Layer 4 of a small transformer language model trained on English Wikipedia (20 layers, counted from 0, width 96).
A neuron adds its activation times its output weights to the MLP's output. To switch it off is to set its activation to zero at one token and run the rest of the model.

Output weights of the MLP neurons that the questions are about. A number n stands for (n - 500) times 0.00078.
n43: 525 577 447 541 400 361 580 432 576 661 376 660 609 774 320 412 372 378 511 458 572 483 528 307 557 513 582 598 589 267 507 581 526 522 688 585 431 643 441 662 545 455 669 333 561 457 596 667 694 682 686 617 338 681 568 441 496 407 545 487 401 474 487 442 659 297 523 352 458 526 761 405 593 524 576 451 427 421 462 329 416 472 714 290 337 435 399 581 478 657 490 546 255 402 285 414
n84: 440 481 500 528 470 340 694 612 494 519 451 497 458 476 578 387 385 484 503 413 448 424 448 433 615 379 367 453 458 341 510 597 554 497 500 572 631 482 285 978 490 462 455 255 686 434 531 408 588 487 509 497 503 551 576 404 210 646 474 263 549 412 442 453 422 699 560 500 584 637 476 425 571 522 717 722 432 370 529 380 591 506 732 486 493 536 770 443 596 570 562 397 517 524 421 359
n174: 362 326 585 477 738 454 642 569 510 374 402 729 488 408 748 539 520 569 457 656 565 469 702 656 330 258 496 596 410 660 489 642 463 596 552 401 565 478 301 475 298 673 439 382 600 471 299 553 390 559 469 511 438 630 649 324 610 540 549 323 462 307 373 353 541 401 666 706 569 307 595 630 684 578 670 383 527 218 587 376 485 491 432 546 460 572 452 549 465 556 548 470 587 409 383 558
n177: 460 447 582 535 657 542 509 440 450 450 494 472 577 558 425 379 500 503 490 373 511 356 376 468 572 440 384 605 513 530 425 556 561 840 577 516 528 393 434 678 262 455 440 419 575 470 490 396 618 619 538 574 359 442 581 663 430 386 576 531 553 565 519 684 704 589 543 612 571 466 419 260 338 256 598 266 583 523 826 628 349 437 570 489 321 527 717 473 459 433 569 475 409 489 411 664
n194: 525 536 578 349 552 429 511 225 462 477 234 560 461 534 525 332 477 622 457 503 497 573 449 262 494 633 606 607 339 442 339 434 447 525 345 520 386 652 589 425 686 523 548 596 575 369 557 506 455 644 422 626 442 592 355 530 359 648 548 500 298 603 494 562 538 467 705 623 610 407 506 578 317 506 662 427 404 518 680 506 502 600 410 523 413 481 532 613 533 630 477 402 542 445 506 565
n206: 318 568 496 581 552 455 475 643 493 318 562 420 478 405 579 496 507 512 558 761 439 333 545 555 566 602 302 526 435 504 421 530 500 905 393 540 328 473 552 521 534 278 423 500 611 604 659 484 568 426 339 231 562 391 687 538 451 687 329 514 266 563 321 393 456 655 430 470 533 443 647 478 448 489 736 505 412 567 627 260 416 573 618 352 238 838 533 556 665 527 358 393 724 394 787 510
n213: 217 493 665 609 485 379 688 457 568 374 535 396 519 572 459 358 544 661 433 464 266 423 750 627 551 658 540 395 314 524 435 612 459 398 500 214 452 562 625 500 529 420 676 684 536 727 383 559 586 619 449 426 426 435 486 464 349 399 527 450 532 500 475 397 653 417 382 437 585 478 518 265 341 523 520 659 714 497 636 346 592 497 401 521 446 485 453 636 607 405 509 571 588 419 586 551
n248: 785 256 453 475 644 605 346 420 429 477 684 346 612 402 496 473 564 408 492 665 734 412 504 436 606 515 692 667 528 548 215 253 623 439 634 424 745 713 766 319 535 454 383 496 462 524 537 521 279 392 345 551 420 376 403 461 626 440 518 559 411 701 519 520 363 568 794 488 780 563 272 360 712 488 467 230 612 678 438 274 422 424 450 543 694 471 410 558 489 173 696 496 462 466 531 543
n263: 537 575 643 295 455 516 726 469 656 503 376 685 622 378 653 455 600 560 477 513 400 402 403 728 431 541 669 494 533 546 649 487 612 409 348 550 472 532 380 491 577 373 583 396 592 457 544 466 380 481 600 416 370 420 580 394 608 447 564 537 233 636 451 490 257 429 549 565 542 378 455 425 496 471 278 727 639 446 484 671 337 340 660 525 396 521 484 724 383 500 484 503 542 441 342 485
n290: 521 603 597 669 495 518 548 517 457 382 570 425 496 552 382 442 621 623 375 461 389 492 419 467 427 555 468 429 426 441 388 335 631 481 428 373 567 657 617 463 541 364 750 503 534 417 456 519 337 490 576 627 610 495 571 440 438 476 542 666 446 484 473 587 464 512 534 524 525 542 480 467 488 725 402 343 607 459 629 344 467 632 537 406 432 420 427 580 524 376 455 490 573 452 592 557
n318: 497 543 507 592 289 741 519 596 488 610 472 524 540 572 435 507 626 416 380 503 669 298 395 609 617 399 347 249 357 577 448 412 367 548 551 658 323 414 701 463 674 446 514 643 646 447 448 323 605 612 351 398 433 468 549 539 623 443 545 500 507 500 460 517 642 494 422 513 376 441 602 329 511 751 646 642 576 329 474 503 524 474 809 514 419 400 472 394 586 627 481 620 577 384 376 408
n327: 546 426 491 530 338 573 443 430 420 587 478 587 505 527 339 435 525 486 448 602 715 461 426 490 358 443 513 464 523 541 548 313 524 562 525 429 559 538 449 551 531 378 527 597 463 448 589 274 514 620 456 561 453 652 494 604 491 602 484 548 608 476 508 618 554 721 590 380 555 311 659 481 271 429 388 511 522 539 483 627 596 632 533 398 272 513 625 537 644 620 495 388 445 317 365 435
n331: 557 418 520 624 558 458 613 614 506 402 494 388 645 736 631 523 421 530 697 533 319 404 543 390 529 430 445 510 567 443 366 388 617 548 292 535 315 488 420 339 626 487 451 449 496 500 310 458 642 471 443 546 513 480 578 690 584 304 321 565 354 517 603 469 594 470 496 444 404 485 564 446 311 330 642 714 728 691 623 339 628 596 313 228 466 539 629 545 366 345 484 645 620 351 574 539
n351: 457 512 458 367 383 428 520 627 249 428 586 497 566 447 456 633 677 438 448 539 590 509 593 546 567 445 604 322 476 386 563 491 349 594 553 526 507 533 513 551 524 468 626 522 562 457 380 676 545 533 448 315 645 637 464 554 390 460 347 384 595 427 397 695 376 404 533 403 477 523 432 544 479 320 822 727 507 565 664 544 448 553 639 359 572 439 433 642 604 617 321 593 529 526 365 445
n367: 333 605 643 376 453 584 474 496 457 493 600 629 315 504 557 273 480 701 407 493 512 563 453 424 471 686 560 500 370 615 507 520 521 482 325 546 687 592 658 429 377 606 576 648 736 441 525 586 466 463 310 248 521 611 318 460 384 754 586 427 485 610 596 655 493 500 714 609 471 465 401 490 461 497 223 236 608 567 477 507 511 545 329 651 346 406 370 466 475 529 461 370 285 493 728 568
n371: 631 557 443 623 435 437 638 395 603 658 580 393 470 514 518 530 390 644 480 228 673 490 309 618 665 652 466 305 561 383 751 534 441 566 464 536 233 464 401 542 272 635 647 308 613 425 348 368 483 622 646 428 569 593 637 420 367 400 597 484 245 532 440 556 514 473 438 574 634 551 471 380 419 644 573 491 574 404 606 585 486 494 478 624 413 574 458 429 257 439 532 393 450 579 572 689

Each question names a token from some text and the token that comes next. It shows the activations a of the neurons there, in the order above. A number n stands for (n - 500) times 0.0059.

Then comes g, the gradient of the next token's log-probability with respect to the MLP's output, scaled to length 1. A neuron's effect is roughly proportional to its activation times (output weights . g). A number n stands for (n - 500) times 0.0012.

"ic", then " title"
a: 474 488 491 662 494 476 493 473 495 472 480 701 484 555 492 478
g: 488 352 555 425 538 566 514 467 354 435 487 463 373 344 698 411 526 375 408 686 534 496 528 498 389 581 494 648 483 579 501 513 413 556 445 527 628 390 455 448 413 382 323 409 519 476 495 762 448 655 475 509 490 487 556 578 529 486 590 442 445 554 495 518 435 549 558 627 590 429 485 456 565 426 621 495 451 354 589 498 361 537 545 469 567 381 547 466 513 438 573 529 586 538 691 523
Which neuron, switched off, raises the next token's probability most? n327

"ab", then "ility"
a: 485 496 563 472 471 479 483 492 473 500 472 475 495 664 475 497
g: 542 550 505 458 268 635 642 398 671 417 549 491 474 541 394 616 465 628 505 432 514 509 566 437 662 601 564 540 573 438 439 359 410 426 423 544 646 587 533 344 471 489 515 556 503 342 465 508 629 536 509 472 533 612 606 517 618 557 483 589 506 432 555 338 535 428 568 465 432 451 423 494 436 670 404 592 384 419 570 422 610 378 444 513 477 447 375 380 454 659 559 497 468 474 465 472
Which neuron, switched off, lowers the next token's probability most? n177

"el", then "ations"
a: 472 500 502 472 497 488 485 493 556 471 483 499 500 514 500 496
g: 340 555 562 516 535 606 485 368 401 406 382 527 511 577 509 758 619 351 492 515 500 332 410 505 385 538 546 553 535 544 669 496 525 544 655 569 491 642 483 574 508 325 513 498 725 521 522 463 460 541 552 476 392 425 582 575 642 558 507 488 411 385 481 557 535 433 608 487 526 586 488 492 475 472 384 634 398 388 439 471 554 490 463 597 441 423 544 410 463 436 421 389 339 533 493 570
Which neuron, switched off, lowers the next token's probability most? n263

" all", then " T"
a: 485 490 477 476 482 662 497 475 478 485 497 475 473 637 471 474
g: 459 637 646 418 573 527 417 474 535 341 529 574 506 502 467 522 673 360 451 444 502 400 512 512 565 493 437 537 562 540 424 540 564 591 419 580 346 408 609 584 522 501 549 569 481 405 548 568 411 400 517 523 459 308 606 535 593 546 505 405 380 465 628 503 512 637 603 550 547 453 450 600 400 472 548 427 560 461 660 601 159 399 518 514 523 606 386 483 542 532 479 549 447 444 390 435
Which neuron, switched off, lowers the next token's probability most? n206

" Col", then "ster"
a: 471 491 492 500 481 500 493 478 482 497 622 474 500 566 488 500
g: 535 463 569 487 426 564 581 498 430 646 510 495 409 608 383 454 429 384 529 359 500 494 741 543 674 369 469 415 463 406 634 460 473 467 481 400 440 434 563 527 587 484 338 489 522 424 533 366 512 562 362 524 616 572 592 471 680 299 523 586 399 527 312 530 427 627 418 466 550 516 522 559 510 490 516 559 501 511 545 395 447 557 512 579 520 637 561 643 571 597 595 429 461 397 434 425
Which neuron, switched off, lowers the next token's probability most? n318

"ately", then " "
a: 471 483 471 472 563 553 500 495 481 483 499 486 471 542 496 547
g: 466 551 418 350 480 595 320 427 438 245 536 600 639 667 636 502 543 560 599 647 418 464 486 550 570 421 404 435 590 517 504 373 598 438 494 513 542 586 564 508 441 450 522 562 373 391 505 517 477 463 479 563 568 403 517 579 542 417 556 616 402 452 557 544 424 434 494 407 509 601 528 500 487 462 532 354 677 698 552 593 472 493 345 421 397 625 521 480 359 513 556 574 537 451 397 518
Which neuron, switched off, raises the next token's probability most? n331

" e", then "ject"
a: 476 480 496 494 486 471 485 480 586 471 495 483 499 781 498 493
g: 575 419 462 497 478 468 618 312 514 633 461 493 503 389 397 524 420 470 451 423 495 367 507 640 355 554 464 406 655 502 510 585 456 559 531 504 438 260 519 332 555 418 500 473 484 515 522 517 538 485 495 522 672 568 544 615 400 412 492 428 583 632 460 431 490 600 609 549 350 525 390 381 464 522 450 496 609 467 572 411 585 435 546 549 503 578 659 577 552 543 603 573 594 422 670 318
Which neuron, switched off, raises the next token's probability most? n351

" at", then " play"
a: 473 477 472 632 797 674 500 485 496 490 477 471 826 588 481 472
g: 448 464 524 472 531 401 510 600 517 493 465 479 418 560 309 536 403 402 549 604 497 484 611 429 346 584 542 541 493 477 429 415 362 499 506 524 478 510 518 315 539 787 297 532 601 581 602 531 432 536 476 504 455 706 549 669 358 511 504 514 434 421 532 515 497 537 548 512 569 605 395 536 633 282 587 415 528 432 490 508 617 522 464 671 427 496 511 442 434 458 427 524 496 451 560 594
Which neuron, switched off, lowers the next token's probability most? n194

" in", then " the"
a: 483 491 479 485 537 477 471 474 471 482 497 488 672 529 487 486
g: 482 373 491 482 449 320 441 538 456 575 673 292 468 582 492 559 512 486 638 539 568 411 564 478 614 440 379 487 593 556 610 528 465 529 474 391 463 419 447 446 462 574 449 395 426 527 671 588 693 490 390 465 517 577 436 518 509 469 364 652 509 434 539 484 585 530 429 533 404 490 486 456 566 479 381 672 426 424 545 420 690 569 387 439 585 572 740 488 464 538 516 517 535 463 467 356
Which neuron, switched off, lowers the next token's probability most? n331

"a", then " Army"
a: 657 499 471 471 477 495 499 484 475 486 595 521 487 667 487 484
g: 455 484 486 387 508 475 575 561 656 330 373 454 480 533 489 645 393 610 502 618 421 609 524 582 583 448 448 380 566 511 422 612 455 638 475 392 507 409 614 555 533 301 500 675 464 513 544 547 474 507 251 484 430 472 601 462 525 457 437 432 639 343 450 556 443 513 411 501 547 457 503 536 518 588 505 526 502 583 482 610 494 437 467 443 685 475 595 458 692 365 614 403 445 447 448 540
Which neuron, switched off, lowers the next token's probability most? n351

"ions", then " into"
a: 471 500 840 471 484 499 498 500 558 489 491 471 484 475 485 747
g: 401 566 454 640 428 465 431 552 551 597 578 668 505 515 510 582 435 438 529 441 556 557 490 554 499 548 512 438 550 569 540 600 628 339 471 489 288 414 411 424 534 567 406 519 522 405 400 373 567 418 360 425 486 530 622 494 610 565 630 667 515 392 528 435 410 592 402 410 550 589 493 551 481 385 630 540 458 231 452 596 625 382 493 537 494 633 608 558 479 512 490 399 538 395 474 476
Which neuron, switched off, lowers the next token's probability most? n371

" c", then "oun"
a: 494 846 496 494 488 569 493 487 489 472 499 474 495 795 491 500
g: 507 545 462 398 451 336 450 494 454 476 377 640 556 627 568 470 468 447 383 473 452 544 478 484 669 615 432 538 490 460 516 524 523 455 523 443 535 368 514 427 406 436 556 667 543 668 528 460 611 400 605 554 468 533 492 340 297 652 520 460 562 561 439 510 496 462 574 622 519 471 337 643 598 426 494 499 682 383 511 363 346 384 498 542 655 453 525 509 523 489 616 469 540 414 465 650
Which neuron, switched off, lowers the next token's probability most? n84

"an", then " |"
a: 632 498 473 487 473 472 498 482 473 493 554 471 481 586 502 471
g: 435 432 521 384 458 515 517 397 527 400 397 437 527 478 575 498 419 447 423 502 540 521 674 531 565 696 450 430 486 413 494 432 472 465 513 416 513 523 441 531 357 426 426 411 479 703 336 654 513 451 550 459 584 522 503 526 480 611 437 570 393 405 696 479 646 403 601 542 445 397 524 499 480 554 533 413 606 463 495 505 519 620 588 531 504 502 615 687 377 561 709 580 443 359 582 350
Which neuron, switched off, lowers the next token's probability most? n43

"ie", then " was"
a: 615 497 490 477 474 500 471 477 473 481 487 498 499 590 484 494
g: 496 487 413 530 506 373 710 571 554 470 435 541 446 438 501 443 655 501 528 598 546 505 545 684 484 583 532 455 428 553 562 587 492 598 476 501 380 400 450 447 481 548 495 441 600 646 435 451 494 500 543 506 367 306 456 480 458 388 538 469 439 398 361 535 447 662 570 538 494 458 433 550 555 606 556 366 520 395 176 452 554 603 626 496 501 556 459 548 596 461 564 518 600 308 583 512
Which neuron, switched off, raises the next token's probability most? n43

"201", then "0"
a: 494 496 500 475 500 487 704 482 500 483 500 479 485 543 481 471
g: 510 571 535 612 706 497 526 308 664 472 441 433 551 422 482 495 453 497 491 473 558 627 503 570 563 563 544 527 543 467 529 561 387 511 567 336 608 485 477 490 553 407 494 563 468 349 523 407 602 481 401 575 370 505 424 493 439 391 460 496 435 463 462 507 393 586 704 635 501 627 526 466 564 474 562 520 400 334 506 600 553 419 488 572 530 528 476 421 381 486 491 648 454 704 287 343
Which neuron, switched off, raises the next token's probability most? n213

" was", then " an"
a: 474 479 498 471 625 605 496 500 498 474 500 496 475 632 496 471
g: 427 479 534 453 515 398 454 518 518 505 394 543 458 563 634 420 507 479 651 433 483 412 376 612 686 429 621 315 488 530 514 581 550 390 608 464 532 335 569 448 395 654 402 426 526 455 329 371 491 519 495 530 437 499 363 651 584 354 633 409 606 547 554 537 389 655 598 434 468 394 500 499 481 457 618 452 540 511 378 666 672 612 462 507 467 571 476 515 511 543 534 481 583 490 489 450
Which neuron, switched off, raises the next token's probability most? n206

" November", then " President"
a: 474 500 500 473 471 498 480 493 557 473 500 492 478 491 499 665
g: 521 510 499 473 522 335 386 557 510 471 373 413 507 416 348 599 582 545 540 468 525 552 598 418 443 461 467 462 533 561 388 482 385 561 494 492 325 325 452 500 531 561 523 595 526 537 615 548 600 574 527 620 534 511 552 381 538 309 618 337 599 389 477 447 507 587 524 488 542 440 519 448 615 451 436 391 673 448 487 437 553 477 417 476 532 650 472 604 715 477 552 601 707 336 536 459
Which neuron, switched off, raises the next token's probability most? n371

" H", then "ough"
a: 694 485 476 494 473 500 472 474 496 499 479 482 494 709 500 500
g: 474 562 404 392 395 424 624 554 633 436 474 404 524 531 496 608 409 555 575 563 492 459 548 506 659 643 464 604 242 535 470 564 424 481 452 466 556 473 481 381 448 527 479 605 477 640 357 451 386 370 405 495 413 598 634 414 509 560 452 500 574 611 584 594 417 516 458 420 573 428 512 309 594 471 568 667 567 385 335 466 646 408 493 521 610 566 467 465 428 503 490 605 572 539 454 529
Which neuron, switched off, raises the next token's probability most? n43

" H", then "."
a: 723 477 474 495 472 499 472 471 491 499 472 480 496 725 499 500
g: 503 654 586 600 549 524 342 572 440 321 466 454 521 353 415 473 681 470 527 367 490 432 483 462 501 557 528 474 625 574 582 480 454 595 580 629 573 550 425 560 393 568 510 472 575 476 445 403 464 473 556 504 537 481 392 455 446 636 563 325 641 527 502 443 421 397 550 752 431 468 509 545 713 470 399 426 333 609 519 428 384 371 545 483 496 513 528 521 505 484 483 389 451 510 646 561
Which neuron, switched off, raises the next token's probability most? n43